Layer 4 of a small transformer language model trained on English Wikipedia (16 layers, counted from 0, width 128).
A neuron's activation on a vector x is GELU(weights . x), where the dot is the dot product.

Input weights of the MLP neurons that the questions are about. A number n stands for n times 0.0056.
n13: -12 -18 10 -19 -26 1 -22 -24 2 -18 5 6 20 -6 -3 -2 -26 -20 25 -17 4 4 -26 16 -2 -20 -5 22 33 -7 27 -15 -12 10 -27 22 32 9 17 3 8 -23 -22 -11 2 -18 2 -17 -17 -36 -20 26 -21 -27 23 20 5 -31 26 8 -23 -16 32 -1 13 1 14 -16 7 -7 9 -5 -20 3 -51 -26 8 35 13 17 -21 31 -24 13 -2 34 32 9 33 -46 -6 -9 -1 -3 -29 9 18 12 41 -20 53 16 3 3 -11 -2 -21 -5 -23 -15 -3 -2 -6 20 -8 -3 -13 3 -20 -20 2 -7 3 7 16 -24 2 50
n53: -26 -7 11 30 25 13 21 -6 13 -16 27 6 0 16 9 -34 -8 1 -18 63 17 -6 19 26 37 14 15 -3 12 -1 27 -5 18 -19 4 29 26 -6 9 6 -16 -3 13 -28 40 5 16 4 -30 16 -6 -13 -50 -41 -5 6 -7 -33 -7 19 45 -36 26 42 -9 10 -40 -31 -15 34 5 5 17 2 1 -34 13 -23 -1 -50 -38 12 -4 16 20 -55 4 -33 10 -13 4 -3 -19 -13 -69 -27 37 -22 18 24 2 29 -20 -44 2 -4 24 -3 -28 7 -48 -1 11 -31 -20 38 -8 -21 6 -32 17 26 -9 19 15 7 5 23
n155: 0 8 -14 -18 -11 -15 20 -25 -11 10 -15 21 -20 -11 38 8 3 17 11 -6 5 25 -17 19 2 -22 -53 9 9 -12 -16 -8 -3 -1 1 3 21 11 18 -8 -27 -8 -24 -17 11 -4 1 3 25 1 -35 -6 7 -12 -7 -22 -6 6 -12 20 19 30 -9 -33 -9 11 4 29 -20 11 11 -13 1 18 11 26 6 3 11 -9 -10 44 8 16 11 -17 -23 -44 -2 -2 -18 -33 20 -2 56 6 -2 -13 -6 -1 10 11 1 -2 -16 0 -13 13 1 -6 6 -9 -20 -4 -5 33 -19 5 30 12 -16 -16 -25 -11 15 11 6 33
n164: 11 -4 7 14 14 -30 -47 3 -10 -14 -25 2 -1 29 25 -23 2 32 0 -22 -14 -35 2 -16 32 -25 1 7 -16 5 15 -19 -59 -12 29 24 1 10 22 -29 -13 -11 -24 6 30 5 50 20 -3 -9 10 -38 18 37 7 3 -25 -19 13 -18 19 21 47 38 -8 -15 3 -25 16 -6 -44 13 -46 -45 -5 -7 -15 1 22 18 24 7 -4 9 24 25 -26 29 6 24 -17 -18 -2 -21 -42 -21 -3 -19 -9 13 33 -24 20 38 -7 -4 5 -19 1 14 26 17 5 3 -7 12 -31 1 27 10 14 16 21 -17 1 -4 -31 24
n262: -10 15 1 17 19 21 -30 8 -5 25 10 9 28 0 -11 7 18 0 -15 -1 10 -32 33 -5 44 -1 13 -2 11 -9 35 -17 31 34 28 -5 26 -23 7 -16 -22 29 -23 -7 -28 29 36 -25 54 12 4 -31 10 -29 -6 -1 -18 24 -33 45 9 32 14 1 -15 -26 -28 15 -11 -4 38 4 2 28 -5 -9 45 -21 1 -36 -4 -2 4 -4 19 -40 -15 5 0 11 -23 -17 -19 -4 -1 -1 -16 -4 -1 1 -28 3 -52 -16 -15 -9 21 23 -18 -9 -22 -10 20 -2 29 -11 1 46 14 12 -16 -1 13 12 -28 -9 -29 -10
n274: -9 23 17 6 -15 24 -3 18 4 4 -13 -29 -24 -21 18 -45 12 12 20 3 -3 -17 -3 17 4 -5 -5 -29 28 5 -18 7 14 -25 19 54 2 -23 29 -17 -30 8 -2 5 -5 4 9 5 26 22 8 13 6 -38 4 20 24 -17 -10 -14 -1 20 -7 15 -25 1 44 -11 -5 6 10 36 0 -15 13 -2 -1 -12 -35 -24 -10 -12 18 -11 29 -17 -13 14 31 6 -25 -34 13 6 -10 1 8 -41 25 8 -26 -2 -10 25 -42 45 -19 5 18 -6 -5 -21 1 16 -38 12 -26 -3 40 -4 -37 -3 25 -6 -17 1 32 1
n295: -23 -43 -18 26 -17 -14 -16 -25 -13 -4 10 5 16 29 -38 25 24 8 24 11 -8 51 28 23 32 -21 10 53 25 34 18 -8 35 38 21 7 -37 2 -26 -72 -2 1 -13 12 -31 34 9 -30 -25 -7 28 -21 23 -1 15 5 -8 -36 -9 20 -26 33 -54 15 -46 -45 33 7 16 -14 -20 -29 -5 38 -13 -4 8 15 -15 -20 -37 16 -49 -5 34 -37 -17 -4 -3 18 5 -32 34 2 -68 -32 -30 2 -25 -16 -9 -28 -59 -32 3 -29 19 58 8 -22 28 -33 9 -7 60 2 10 -13 -5 1 -8 -11 15 18 -9 7 6 20
n305: 6 14 -6 -12 26 24 4 6 23 -11 5 10 26 -12 -5 31 1 10 3 -49 -6 -4 9 -32 -9 -2 -1 11 21 2 6 19 -2 -14 -10 10 3 -4 -10 -2 1 15 1 -4 20 35 -9 5 -14 -5 11 7 5 -6 -20 -50 -9 -16 -25 31 -16 3 5 31 14 27 20 15 -48 12 -1 -26 15 -14 14 29 3 -32 -7 -1 -24 -20 -32 9 -16 -19 -27 7 0 -4 9 -19 -21 31 -22 4 10 10 15 18 -12 -23 -61 21 -12 9 -16 -7 11 -14 -10 -9 11 6 -20 -2 -13 1 -4 36 -7 -15 5 -29 -6 -11 22 25
n315: 20 10 20 11 3 -22 5 -1 23 -18 -2 16 15 0 -16 27 17 19 -15 -37 -17 35 6 15 -35 5 -16 -3 17 -11 -28 -17 20 -4 21 12 -6 -27 7 -6 8 17 10 4 5 8 -23 7 48 -2 22 14 6 -16 -9 -2 6 -14 -26 -27 -26 -3 20 5 6 -39 33 -5 -8 9 -28 -43 18 7 31 11 -35 11 -41 -23 16 -42 -38 -15 11 -41 -13 59 -11 27 -20 -44 -25 -2 25 17 -9 -24 17 0 -21 -25 15 7 -18 7 -16 38 -2 -28 14 -7 51 -15 -2 8 -16 -7 22 20 -4 -1 -27 -21 22 13 20 -28
n351: 14 13 21 14 18 -1 -4 -24 23 -17 -3 16 -8 5 -13 -29 -23 22 -24 -31 -28 4 7 16 20 -10 4 -7 12 10 -6 -20 -42 8 -34 -23 -6 20 -30 6 -3 24 15 9 -23 65 44 9 -45 0 5 21 5 -44 -37 16 -31 30 16 21 5 1 12 13 22 5 12 -16 23 -26 -15 5 20 13 -16 33 -62 -32 -3 -64 30 5 10 10 -9 21 4 -11 -13 41 -15 13 -9 15 -31 34 2 -31 23 1 -10 20 20 -7 11 3 -10 -30 -27 -9 15 -22 -36 -32 -38 14 -31 34 9 -16 4 12 7 6 36 -21 -14 -2
n361: -35 5 5 24 -10 -19 -4 25 7 -5 27 -21 4 5 24 -40 1 36 -36 11 -65 17 -23 10 16 -25 3 -5 4 -21 -6 -6 5 -33 10 7 -23 -22 -2 3 20 11 3 5 5 12 46 -28 -10 7 -43 -43 23 -3 -20 3 -6 0 45 23 -32 8 19 -21 25 22 -34 -2 -4 -2 0 16 -5 28 -9 -24 -29 -58 3 10 -6 3 -16 33 43 -7 7 -10 12 28 -3 -43 -3 -41 16 2 -2 -32 -14 9 36 1 20 10 28 -54 -2 39 -1 29 5 18 -12 -28 -6 34 -12 -10 -13 -15 17 -23 22 -9 -14 -11 2 11
n367: -11 12 -30 27 -42 15 1 25 8 -45 36 18 0 4 1 3 8 -7 52 -10 -5 19 24 9 0 -4 12 -7 17 -13 -1 2 4 4 -14 -20 -6 -22 -31 -15 3 36 0 -1 -33 15 -17 27 87 -21 16 16 3 -8 -10 -2 18 5 -24 -17 -8 16 -28 4 -16 9 -2 -32 14 -31 -25 46 -18 -7 -31 25 -26 -6 5 -3 26 7 -1 1 44 -10 -4 1 -14 19 30 30 -30 22 27 -9 -12 19 -25 11 18 -49 -22 2 -14 8 -4 23 -19 10 6 -3 -9 -40 -8 -6 -16 -45 -37 -15 20 1 -11 8 10 -21 20 17
n425: -11 -23 44 -43 -12 3 -13 -13 -64 3 1 -14 -27 -10 -52 95 2 -15 1 25 0 26 -16 10 -43 -13 20 -8 6 -17 -19 30 5 13 55 21 -1 -21 -19 11 0 27 32 31 -10 -40 4 -14 17 15 -9 -5 -28 -36 -45 26 -4 28 -26 5 13 -19 2 -14 29 -1 -35 9 36 0 -13 30 31 -5 -47 9 16 -14 -41 -9 12 15 29 35 20 -3 -2 -31 18 -13 -7 -1 -12 -41 -11 47 -27 -22 -21 -8 8 37 53 9 10 -14 -2 12 4 -37 -11 7 -17 -10 6 30 -14 14 38 36 10 -6 22 3 17 20 13 -1
n460: -12 -12 16 -8 -14 -14 -5 16 -24 12 -4 32 6 4 10 0 -12 -19 8 4 -14 18 11 -2 5 -8 -31 31 37 -13 -21 9 -4 9 -12 -22 -21 4 16 33 -7 -22 1 -19 -5 1 3 23 -2 -9 9 15 -8 8 -16 21 -24 -21 -14 -12 -47 26 10 -13 15 38 7 -35 -8 -22 -1 20 -8 -21 18 -11 36 -5 9 -7 18 -37 -18 8 -31 -11 -38 -16 11 -4 -9 -24 -6 11 2 -19 7 5 31 -26 22 -1 -1 37 -5 -17 -2 -22 -9 15 1 -16 -40 6 4 13 -15 7 13 -7 28 15 1 -25 22 20 0 53
n474: 24 -4 -19 22 -13 24 -8 20 -9 -11 -25 -16 -6 -11 -9 14 -1 -22 2 -33 -4 1 -8 36 -13 -20 -4 40 -33 4 -32 37 8 -4 -12 42 14 7 -4 16 23 37 -40 -28 6 -30 32 -33 16 15 14 3 -4 34 -13 26 4 8 34 16 27 -16 -21 38 -12 -15 -46 -25 -8 -34 17 2 9 6 5 4 13 19 15 -22 18 4 1 -13 9 9 21 -13 28 1 10 -30 10 -9 24 -14 -4 -33 46 1 36 6 -9 -23 -11 11 27 -17 -11 8 -24 46 1 -26 -25 20 17 10 -27 3 7 -22 5 24 5 -30 25 -34
n483: -17 -44 -4 -27 13 -10 -9 14 17 -23 -21 -11 -25 4 1 15 12 18 3 2 25 -9 1 11 22 -26 82 31 10 32 2 -44 10 -2 -30 19 6 26 -5 15 40 6 -22 -25 -1 13 -4 27 7 -56 -33 -44 23 -3 -31 -14 4 -11 8 4 -11 12 26 -6 11 16 6 -36 23 14 0 62 -11 -8 -5 -8 9 -10 -11 25 -45 3 1 42 9 -55 6 -11 32 12 13 29 26 -22 14 -20 -1 -40 7 52 9 -5 -8 -29 8 -3 1 44 16 28 10 -1 3 29 -12 28 -22 -21 -3 5 -3 -6 4 0 28 -26 -40 -7
n500: -11 -13 38 -6 -30 -28 7 -7 -10 15 22 26 -44 -12 -63 -22 10 -33 18 43 -11 -3 -19 12 12 -22 -25 -6 3 -17 52 -34 -1 12 -5 5 -3 8 13 24 30 -16 3 -13 -6 16 -8 16 -15 13 62 -30 11 -2 4 -9 -24 -17 -10 39 1 -7 43 3 23 -30 1 46 2 21 -6 -11 6 26 -23 -19 15 -33 13 6 19 12 2 -32 -1 -6 4 -22 6 -13 -13 12 11 -26 -20 -26 0 -11 -30 -3 -4 -3 13 -40 -4 -2 -2 45 11 35 7 3 -18 3 19 27 -20 20 -1 -17 -5 -1 -1 -9 34 -23 8 18

Each question shows a token from some text and the vector x that enters the MLP there. A number n stands for n times 0.05.

" w": -38 5 -7 37 4 6 33 16 -7 13 -38 -38 -23 31 14 21 15 -10 -21 -20 10 -58 -1 14 3 33 -18 -3 42 10 -15 -4 4 -13 13 -7 -10 -16 22 18 22 2 -16 -2 -6 35 19 45 -32 23 4 4 -2 10 1 -7 56 45 35 11 9 3 3 7 -5 -6 -16 -24 4 -11 -38 -28 -13 9 -2 9 -16 -27 -4 40 14 -13 -23 -23 -55 -22 -27 -11 -36 11 10 24 28 -7 11 -11 44 13 -21 0 25 -9 51 13 -35 -22 -25 -13 -24 -38 17 52 8 -15 39 -19 -9 -34 3 -7 -26 9 13 -22 -27 3 1 19
The two highest activations, in order: n164, n361

" W": -31 -10 -7 22 7 -9 37 17 -10 23 -39 -26 -29 35 2 27 16 5 -13 -18 4 -51 -8 9 7 32 -31 -3 38 3 -3 -9 9 3 20 -1 -7 -11 35 13 6 8 -17 9 -11 25 4 36 -31 4 9 11 13 27 23 0 31 38 28 11 6 -3 7 3 -1 -13 -4 -49 -2 -6 -27 -20 -13 16 2 -7 -20 -22 -6 41 -3 8 18 -21 -46 -16 -12 -17 -34 2 1 15 29 -13 5 -5 58 16 -10 -14 26 -5 53 5 -40 -29 -39 -34 -23 -40 31 41 7 -14 18 -21 -7 -15 5 4 -65 1 21 -3 -37 -3 -9 40
The most active neuron and its activation: n164, at about 2.1

"1": -45 1 5 16 8 -14 47 9 -6 24 -24 -28 -24 21 4 11 6 2 -19 3 33 -22 -16 -10 10 32 6 5 31 -2 -5 8 14 -18 19 14 -2 -22 17 15 24 15 5 15 -36 43 -4 27 -27 13 9 -2 -6 21 -11 8 59 22 18 14 5 -14 5 -17 -4 -18 -14 -50 24 18 -22 -33 -16 34 22 -16 -10 -34 -28 53 2 1 -11 -9 -43 -21 8 -14 -40 -11 13 39 22 -6 19 -15 45 2 -34 -13 22 1 54 8 -29 -2 -22 -29 -16 -41 -13 12 17 12 41 -27 -10 -27 -9 -11 -57 -18 14 10 -10 -5 -17 18
Which three neurons fire most, strongest first? n483, n500, n361

" ex": -38 16 5 5 27 13 45 11 -11 -4 -12 -29 -30 25 9 34 10 -17 -19 -22 18 -45 -3 2 -2 23 -17 -4 30 3 -35 18 20 3 26 -20 -11 -11 -6 28 27 23 -5 8 2 24 -3 30 -39 7 -3 -15 12 27 0 -4 63 58 -21 22 14 -25 -7 1 8 -5 -14 -25 23 -11 -33 -6 -36 10 12 -16 -1 -39 -14 41 5 11 -31 -17 -48 -11 -23 -29 -23 18 17 39 17 14 5 -8 54 33 -36 -6 13 -5 47 -23 -34 1 3 -5 -25 -34 -4 26 8 -7 25 -30 12 -1 -4 -12 -43 23 17 -35 -15 22 -30 7
The neuron with the highest activation: n425

"it": -29 10 -3 14 14 -23 32 9 -1 10 15 -31 -8 37 8 22 27 -2 -4 -28 18 -40 12 -20 6 18 5 -38 33 -8 -30 3 10 -3 22 1 -15 9 6 -18 29 22 7 -1 -15 51 9 5 -33 -3 8 -1 2 18 -5 3 62 38 38 3 22 -10 3 0 -1 -8 -20 -27 18 4 -22 -18 -5 27 23 -2 -24 -36 -19 36 -3 -1 17 -21 -63 -15 6 13 -34 -10 7 9 30 7 9 -1 49 21 -37 -18 19 -18 40 -4 -33 4 -14 -42 0 -54 16 11 -10 -12 36 -20 10 -30 7 -17 -34 5 14 -11 -33 7 -29 22
The most active neuron and its activation: n351, at about 0.16

"van": -47 54 -5 -7 2 -27 35 14 -5 2 -21 -8 2 24 20 25 40 -8 -12 -8 22 -63 21 16 5 29 -15 -19 30 -13 -19 -6 -2 -10 27 7 -5 -11 -3 1 10 -6 5 0 -14 30 10 29 -34 13 -4 5 -5 42 8 -4 57 21 21 22 21 -2 -1 -10 4 -10 -3 -22 20 3 -5 -10 -7 25 21 10 -26 -25 -31 42 -15 12 13 -12 -40 0 -2 -7 -34 -2 -4 22 32 -2 12 -9 50 12 -23 -13 26 -6 40 -15 -34 -13 -22 -33 -12 -50 9 9 37 -26 5 -36 -5 -24 19 -8 -78 -21 9 0 -25 13 -26 22
Which three neurons fire most, strongest first? n274, n155, n164

" and the": -32 5 0 -20 -8 3 30 17 -7 17 -5 -27 -10 33 29 21 5 1 -18 -3 19 -43 -12 21 12 20 -33 9 26 3 -18 37 15 -9 8 8 -16 -15 7 33 24 7 -9 2 -19 40 -1 12 -34 18 -2 10 -3 22 -4 -29 74 44 21 10 0 -8 18 -3 -12 -6 8 -40 10 -13 -16 3 -20 17 18 -2 -16 -17 -4 37 0 -25 15 -12 -59 -44 -7 -32 -39 -27 -3 56 24 1 6 -8 45 26 -30 -6 25 -9 54 22 -38 4 -23 -12 -25 -42 9 27 6 -7 20 -22 1 -18 -14 -9 -54 7 10 -15 -7 30 -27 10
The neuron with the highest activation: n460

" It is": -34 16 -34 8 10 7 27 24 1 30 -11 -17 -24 36 10 27 0 -35 -25 -29 18 -49 -8 19 -10 4 -20 -10 34 -19 -22 35 35 -31 1 10 -26 -8 0 13 22 19 8 4 -5 11 14 10 -21 20 -23 -2 -8 17 10 -4 65 50 15 20 4 0 -1 15 5 -6 3 -32 -13 -9 -21 5 -33 22 13 -3 -24 -18 -8 8 10 8 5 -1 -61 -24 -7 4 -22 -12 -2 42 30 4 24 -16 66 10 -17 -15 22 -13 37 -30 -35 -12 -10 3 -14 -43 12 31 -2 14 55 -29 11 -25 -17 11 -57 13 -4 -18 -18 17 -15 8
The neuron with the highest activation: n474

" st": -31 -2 -11 14 20 7 38 21 -2 10 -25 -43 -29 19 23 37 12 -5 -18 -18 25 -36 1 -20 -8 29 -9 -9 32 0 -20 -7 9 -14 25 -6 -8 -15 -1 25 39 8 -5 -5 -22 49 15 27 -34 15 8 -18 -12 5 5 -6 59 45 41 7 -8 -9 1 -15 -11 -3 -22 -35 7 -8 -37 -16 2 27 -4 6 -17 -38 1 38 14 -7 1 -25 -52 -26 -9 -8 -20 -1 15 10 28 2 11 -16 45 6 -23 -11 19 6 48 -17 -39 -8 -34 -21 9 -48 23 34 -27 1 35 0 8 -10 -4 6 -20 33 3 4 -29 8 -16 15
The most active neuron and its activation: n361, at about 0.4

"-year": -21 20 -44 4 22 22 39 28 -5 8 -32 -27 -19 11 3 30 13 -14 3 0 8 -60 3 0 8 20 -22 8 29 26 -28 -3 32 -4 26 -15 -1 -17 23 11 38 13 1 -3 -30 36 -8 18 -35 16 31 -24 -6 26 -14 9 44 26 24 11 17 -34 5 -10 -3 -17 -19 -2 11 -22 -24 -9 -14 28 18 -3 -2 -30 -20 2 -4 -6 15 -21 -32 4 -10 -21 -21 -26 6 39 29 -22 10 1 58 21 -39 -9 20 -2 47 -15 -40 24 -28 -34 -38 -47 -7 15 15 -10 23 -19 30 -25 -4 6 0 2 22 -14 -26 6 -15 -9
The neuron with the highest activation: n474

"d": -31 -3 -10 0 32 -13 32 33 -2 27 -36 -25 -11 25 0 24 10 -18 -15 -10 8 -28 -7 -16 15 41 -6 -17 32 -1 -4 -3 28 -5 14 -15 -6 -3 14 15 19 8 -4 -4 -14 35 -4 9 -37 -11 8 -6 -11 25 23 9 54 45 8 19 2 -23 -1 -24 19 -22 -15 -40 19 16 10 -5 -5 42 8 7 -16 -30 1 36 -12 14 19 -34 -55 -19 7 -2 -41 -3 -1 29 38 5 -8 8 62 3 -30 -33 19 -3 36 -19 -45 -6 -10 -25 -36 -38 16 17 6 -9 12 -25 -7 -25 -8 -18 -38 10 36 -7 -9 -10 -18 26
The neuron with the highest activation: n500

" g": -34 11 -32 20 7 11 31 17 -9 12 -23 -44 -22 18 15 23 20 -31 -16 -8 8 -21 7 -12 -13 19 -30 -16 30 9 -7 -9 30 -2 27 -3 -13 -15 16 51 25 13 9 -16 -29 49 10 33 -39 23 25 21 4 26 10 -20 39 42 34 15 6 -28 1 -8 -1 -19 -17 -41 3 -2 -13 -3 -6 38 6 10 -21 -32 -5 39 9 6 -2 -13 -64 -35 -9 4 -40 -13 -1 20 27 15 22 -4 48 16 -5 -10 12 -5 30 5 -34 -10 -36 -33 -21 -39 16 45 -22 -8 27 -17 5 -19 -8 -22 -14 15 11 -6 -39 19 -13 17
The neuron with the highest activation: n460

" int": -41 18 1 1 13 -1 42 9 -11 20 18 -11 -32 15 5 34 16 -9 -24 -8 18 -38 5 -15 -3 4 -17 2 26 -16 -25 15 -2 -13 36 -6 -12 -15 -11 40 28 13 -2 -7 -22 30 -9 43 -37 18 -38 -18 -10 24 9 -24 48 50 23 25 0 -7 -8 -4 -12 -6 -32 -30 23 3 -8 -14 -5 16 13 18 11 -19 -14 52 16 0 15 -13 -45 -23 -25 -17 -14 -21 -13 22 31 -1 17 -17 53 28 -24 3 17 -4 54 -24 -41 -3 -11 -23 -24 -36 1 27 -11 -7 30 -38 14 -11 -8 -2 -39 28 22 5 -14 12 -22 1
The neuron with the highest activation: n425

" T": -35 10 2 12 14 -18 37 17 -6 27 -8 -21 -30 27 3 22 36 -12 -13 -14 12 -56 -25 -18 6 10 -28 -2 33 5 -17 7 11 -6 31 -14 -2 -10 20 38 17 21 -14 10 -26 15 12 37 -27 1 17 -4 2 24 37 -7 37 32 32 25 -15 -27 8 -27 -8 -16 -2 -64 -12 8 -12 -11 -4 31 7 3 -14 -17 -5 42 -5 11 13 -40 -43 -6 3 -22 -23 -11 -8 8 36 -5 12 -13 50 15 -8 -10 21 4 45 -7 -43 -13 -38 -27 -17 -36 16 30 -9 20 31 -34 -4 -17 10 -13 -51 3 16 -9 -38 12 -12 19
The most active neuron and its activation: n500, at about 0.5

"estival": -29 24 -21 28 5 0 35 16 -5 24 -1 -27 7 27 24 22 18 -10 -3 -12 27 -41 14 -5 5 33 -6 -23 35 15 -24 -20 35 -8 24 -10 -5 -11 0 -7 19 18 14 -16 6 35 17 29 -37 17 18 -2 -17 19 8 8 57 35 33 10 27 -5 14 -15 -29 -17 -2 -28 -28 -11 -8 -23 -3 31 20 -4 -20 -23 -15 24 5 -20 23 -13 -64 -10 0 -10 -28 -11 11 31 14 -22 10 -9 53 21 -25 -21 17 7 24 -23 -28 -11 -14 -26 -35 -58 12 8 12 10 41 -23 -12 -14 -3 -16 -73 20 6 -8 -22 8 -31 0
The two highest activations, in order: n262, n53

" M": -28 9 -2 -4 1 -16 46 12 -4 21 -19 -23 -32 31 2 14 27 -19 -16 8 15 -46 -21 3 8 20 -16 -10 33 10 -31 5 18 1 19 -21 15 -13 30 28 12 1 -20 8 -17 28 -1 22 -23 33 15 10 4 43 31 -5 39 27 26 21 -6 -17 16 -37 -1 -10 -8 -48 2 -10 -9 -12 -20 27 15 -12 -7 -15 -7 26 -9 21 -2 -11 -44 -6 4 -30 -31 -12 -5 17 33 -1 13 -16 53 21 -17 -7 23 -8 40 5 -45 -6 -33 -24 -17 -43 9 13 12 -3 39 -33 9 -13 1 7 -86 -2 9 -30 -33 18 -11 24
The two highest activations, in order: n155, n500

"land": -49 21 -9 24 24 -13 42 29 -10 19 -36 -28 7 21 4 19 19 -9 9 -18 13 -63 11 2 5 41 -7 -21 38 -7 -29 -9 4 -19 10 10 -5 -21 1 12 16 12 -25 1 -6 18 -4 18 -30 -1 16 2 -2 20 10 29 73 38 30 13 23 -16 8 -16 10 -20 -2 -36 11 -4 -20 -9 -8 25 17 -11 -16 -17 -25 15 6 -14 27 -18 -30 5 3 -1 -57 -15 -12 39 34 9 16 -14 48 20 -27 -21 21 -5 34 -6 -33 -12 -7 -29 -26 -45 17 12 28 1 33 -21 -8 -21 -4 -4 -65 17 6 -14 -30 9 -14 -1
The most active neuron and its activation: n274, at about 0.16

".": -38 6 -34 11 7 12 33 29 0 19 -5 -45 -1 33 -5 33 23 -24 -17 -11 11 -23 19 8 11 29 -18 -5 40 -1 -8 5 35 5 19 2 -15 3 -15 0 31 10 11 9 -34 42 -4 22 -37 9 0 7 1 35 25 2 82 35 20 21 0 -30 10 0 -17 -28 0 -23 30 -10 -24 11 -19 27 1 -8 -25 -18 -14 29 1 -9 -28 -19 -39 -22 11 -5 -37 -21 -10 18 21 -8 9 -5 46 8 -4 -27 23 -21 26 -13 -32 -2 -27 -11 -33 -37 19 9 6 -12 55 -10 3 -28 -20 -26 -50 4 9 -9 -36 14 -27 26
The two highest activations, in order: n295, n367

"E": -38 8 -7 -1 33 -6 36 19 11 0 -22 1 -2 13 -6 40 10 -23 -6 -11 6 -42 -18 -24 16 35 -30 4 35 -6 -7 18 18 -21 16 -7 -2 -23 9 19 26 27 3 13 -20 30 -14 26 -35 5 22 20 -12 18 14 -18 45 33 38 21 24 -10 -8 -10 -4 -11 3 -29 10 -29 -15 -13 -18 31 10 -3 -20 -39 -23 42 -11 22 -6 -21 -41 -21 13 -11 -17 -16 -2 34 22 -9 -1 1 61 27 -19 -16 30 -8 39 4 -37 5 -28 -50 -41 -37 -17 13 15 -3 39 -45 -1 -18 -10 -10 -58 9 18 -17 -15 2 7 7
The two highest activations, in order: n305, n13

" later": -35 11 -37 3 25 24 34 27 -14 6 -43 -34 -16 29 12 22 -6 -11 0 -13 9 -54 3 15 -6 34 -12 0 31 7 -4 17 38 -20 37 -12 -4 -30 0 24 18 10 -12 -5 -13 16 19 2 -25 -1 -10 -20 3 16 9 15 57 17 18 4 26 -7 14 -8 -4 -11 -27 -37 3 4 -15 7 -36 44 13 -8 -16 -20 7 17 12 -12 5 -10 -33 -31 -2 -16 -38 -18 16 45 23 26 8 4 75 25 -16 -9 26 -4 33 -15 -38 4 -27 -22 -48 -36 11 27 10 -3 39 -34 0 -9 -15 -16 -42 13 0 12 -27 6 -28 -7
Which three neurons fire most, strongest first? n53, n474, n262

"ham": -32 27 -15 11 16 -7 31 15 -2 31 -23 -7 12 29 -15 21 25 -11 -21 -3 18 -49 -3 -1 9 20 3 -15 41 8 -23 10 28 -13 21 -29 6 -4 3 10 12 21 -5 -8 -26 13 9 9 -35 19 13 -14 -4 37 5 10 64 55 19 24 27 -21 12 -29 -17 -26 -6 -29 5 -4 -15 -10 3 38 8 5 -16 -18 -11 1 1 -5 13 -9 -46 -3 -3 -6 -43 -8 -10 48 21 -17 16 -18 45 -1 -44 -16 18 -6 30 -11 -43 -1 -10 -7 -23 -46 16 23 34 4 31 -35 -1 -12 0 -21 -71 9 17 -36 -28 17 -12 6
The neuron with the highest activation: n262

"he": -25 26 3 -4 28 -25 18 26 -8 10 -18 8 -14 26 6 32 16 -27 -16 -4 17 -62 -5 2 12 11 -19 -26 38 -1 1 12 24 -2 19 28 -9 1 12 19 17 23 -20 1 -32 34 7 17 -30 23 2 -18 2 32 16 2 52 59 24 16 8 -14 0 -22 5 -26 -6 -25 5 -4 0 -9 -10 37 15 -3 -16 -33 4 17 -19 -12 17 -26 -47 -19 -19 1 -49 -1 -18 45 25 -3 16 -7 60 6 -18 -20 20 -7 35 -13 -39 -2 5 -21 -22 -42 -3 22 22 0 22 -29 -5 -37 -9 -4 -51 18 18 -40 -22 3 -6 13
The two highest activations, in order: n262, n500

" on the": -28 22 0 13 15 -15 25 18 -3 11 -20 -24 -10 37 29 20 13 7 -17 -14 20 -48 -3 3 10 9 -13 8 26 18 -14 17 23 11 25 -1 -13 -12 7 20 27 18 2 6 -38 30 14 14 -45 15 3 5 4 36 -5 -27 62 38 31 16 -11 0 4 -7 -7 -11 -7 -38 27 -16 -24 5 -23 13 18 -2 -18 -12 -12 39 5 -36 -5 -12 -69 -28 -5 -26 -34 -11 11 43 20 -6 2 -17 43 28 -32 -15 14 -4 40 4 -39 -5 -29 -10 -32 -50 18 29 19 11 12 0 -5 -19 -9 -13 -56 11 18 -12 -17 29 -27 1
The two highest activations, in order: n483, n164

" addition": -24 21 -29 25 11 12 32 25 -2 -10 -20 -36 -30 20 17 26 -4 -15 -17 -7 3 -29 -3 1 -7 6 -24 2 25 -20 -18 -1 28 -13 13 1 6 -16 0 17 21 18 -12 -14 -8 21 -5 29 -24 -7 -16 -18 -12 0 4 15 63 50 29 29 48 -21 4 5 -29 1 -21 -9 13 5 -2 16 -17 23 29 -16 -5 -34 -1 32 11 2 -3 -32 -42 -14 -13 -11 -24 -12 38 34 26 13 14 -6 52 55 -11 -18 38 -13 41 -16 -40 9 -9 -36 -28 -43 2 24 30 -10 25 4 -3 -32 -16 -33 -48 -5 9 7 -37 1 -20 -6
The most active neuron and its activation: n474, at about 1.5

"ument": -29 31 -37 17 12 3 37 13 9 8 -11 -26 -5 21 24 19 5 -28 -17 7 20 -51 11 -7 -18 25 6 -32 41 -13 -21 3 46 -15 6 -30 -20 -15 12 7 10 4 5 -2 5 20 -7 34 -32 21 6 -14 -3 23 14 9 61 51 39 22 22 -26 14 -9 -22 3 -14 -12 7 2 -19 -6 -12 39 26 2 -6 -28 -12 3 -8 -13 -4 -7 -60 -25 -11 10 -29 1 10 29 17 3 -5 -1 59 27 11 -21 19 15 41 -21 -34 -21 4 -13 -30 -47 -1 2 11 -17 16 -14 1 -35 -4 -18 -70 2 3 6 -32 6 -12 8
The most active neuron and its activation: n53, at about 1.7

" pract": -30 11 -8 1 8 16 39 13 -3 -4 -30 6 -18 10 4 53 11 -4 -33 -8 12 -55 6 4 -29 18 -15 -4 27 -10 -12 -13 20 -5 19 -8 -4 -19 -17 3 41 10 -9 -8 11 44 4 21 -35 11 -15 -9 -2 3 3 8 46 51 15 18 1 3 5 -6 17 8 -11 -11 25 -13 -14 -25 -1 25 17 -18 -4 -28 -18 49 5 10 -1 -11 -44 -17 -11 -1 -34 10 23 19 26 -14 7 1 51 31 -20 0 19 -15 43 1 -43 11 -10 -45 -49 -41 28 37 -9 -36 22 -11 -23 -9 -13 -17 -34 20 3 11 -30 22 -38 14
The two highest activations, in order: n351, n425

"S": -34 10 -26 20 12 14 28 23 9 1 -27 -25 -22 35 1 23 21 -28 -5 -9 18 -45 -7 -2 17 29 -28 -16 30 -11 -25 11 19 -14 7 0 -13 -8 13 10 12 1 10 8 -21 19 -2 38 -30 -9 -1 6 -13 17 21 -7 51 59 28 21 7 -15 9 7 -14 -12 -4 -33 13 -23 -28 -9 -21 11 9 -26 -16 -36 -10 67 -1 2 -5 -3 -24 -5 9 -24 -20 -4 2 15 36 -14 7 -3 65 13 10 -17 37 -10 58 -15 -38 -4 -25 -28 -13 -40 -16 17 3 8 42 -57 16 -15 -1 -6 -63 1 22 -17 -24 4 -3 19
The neuron with the highest activation: n13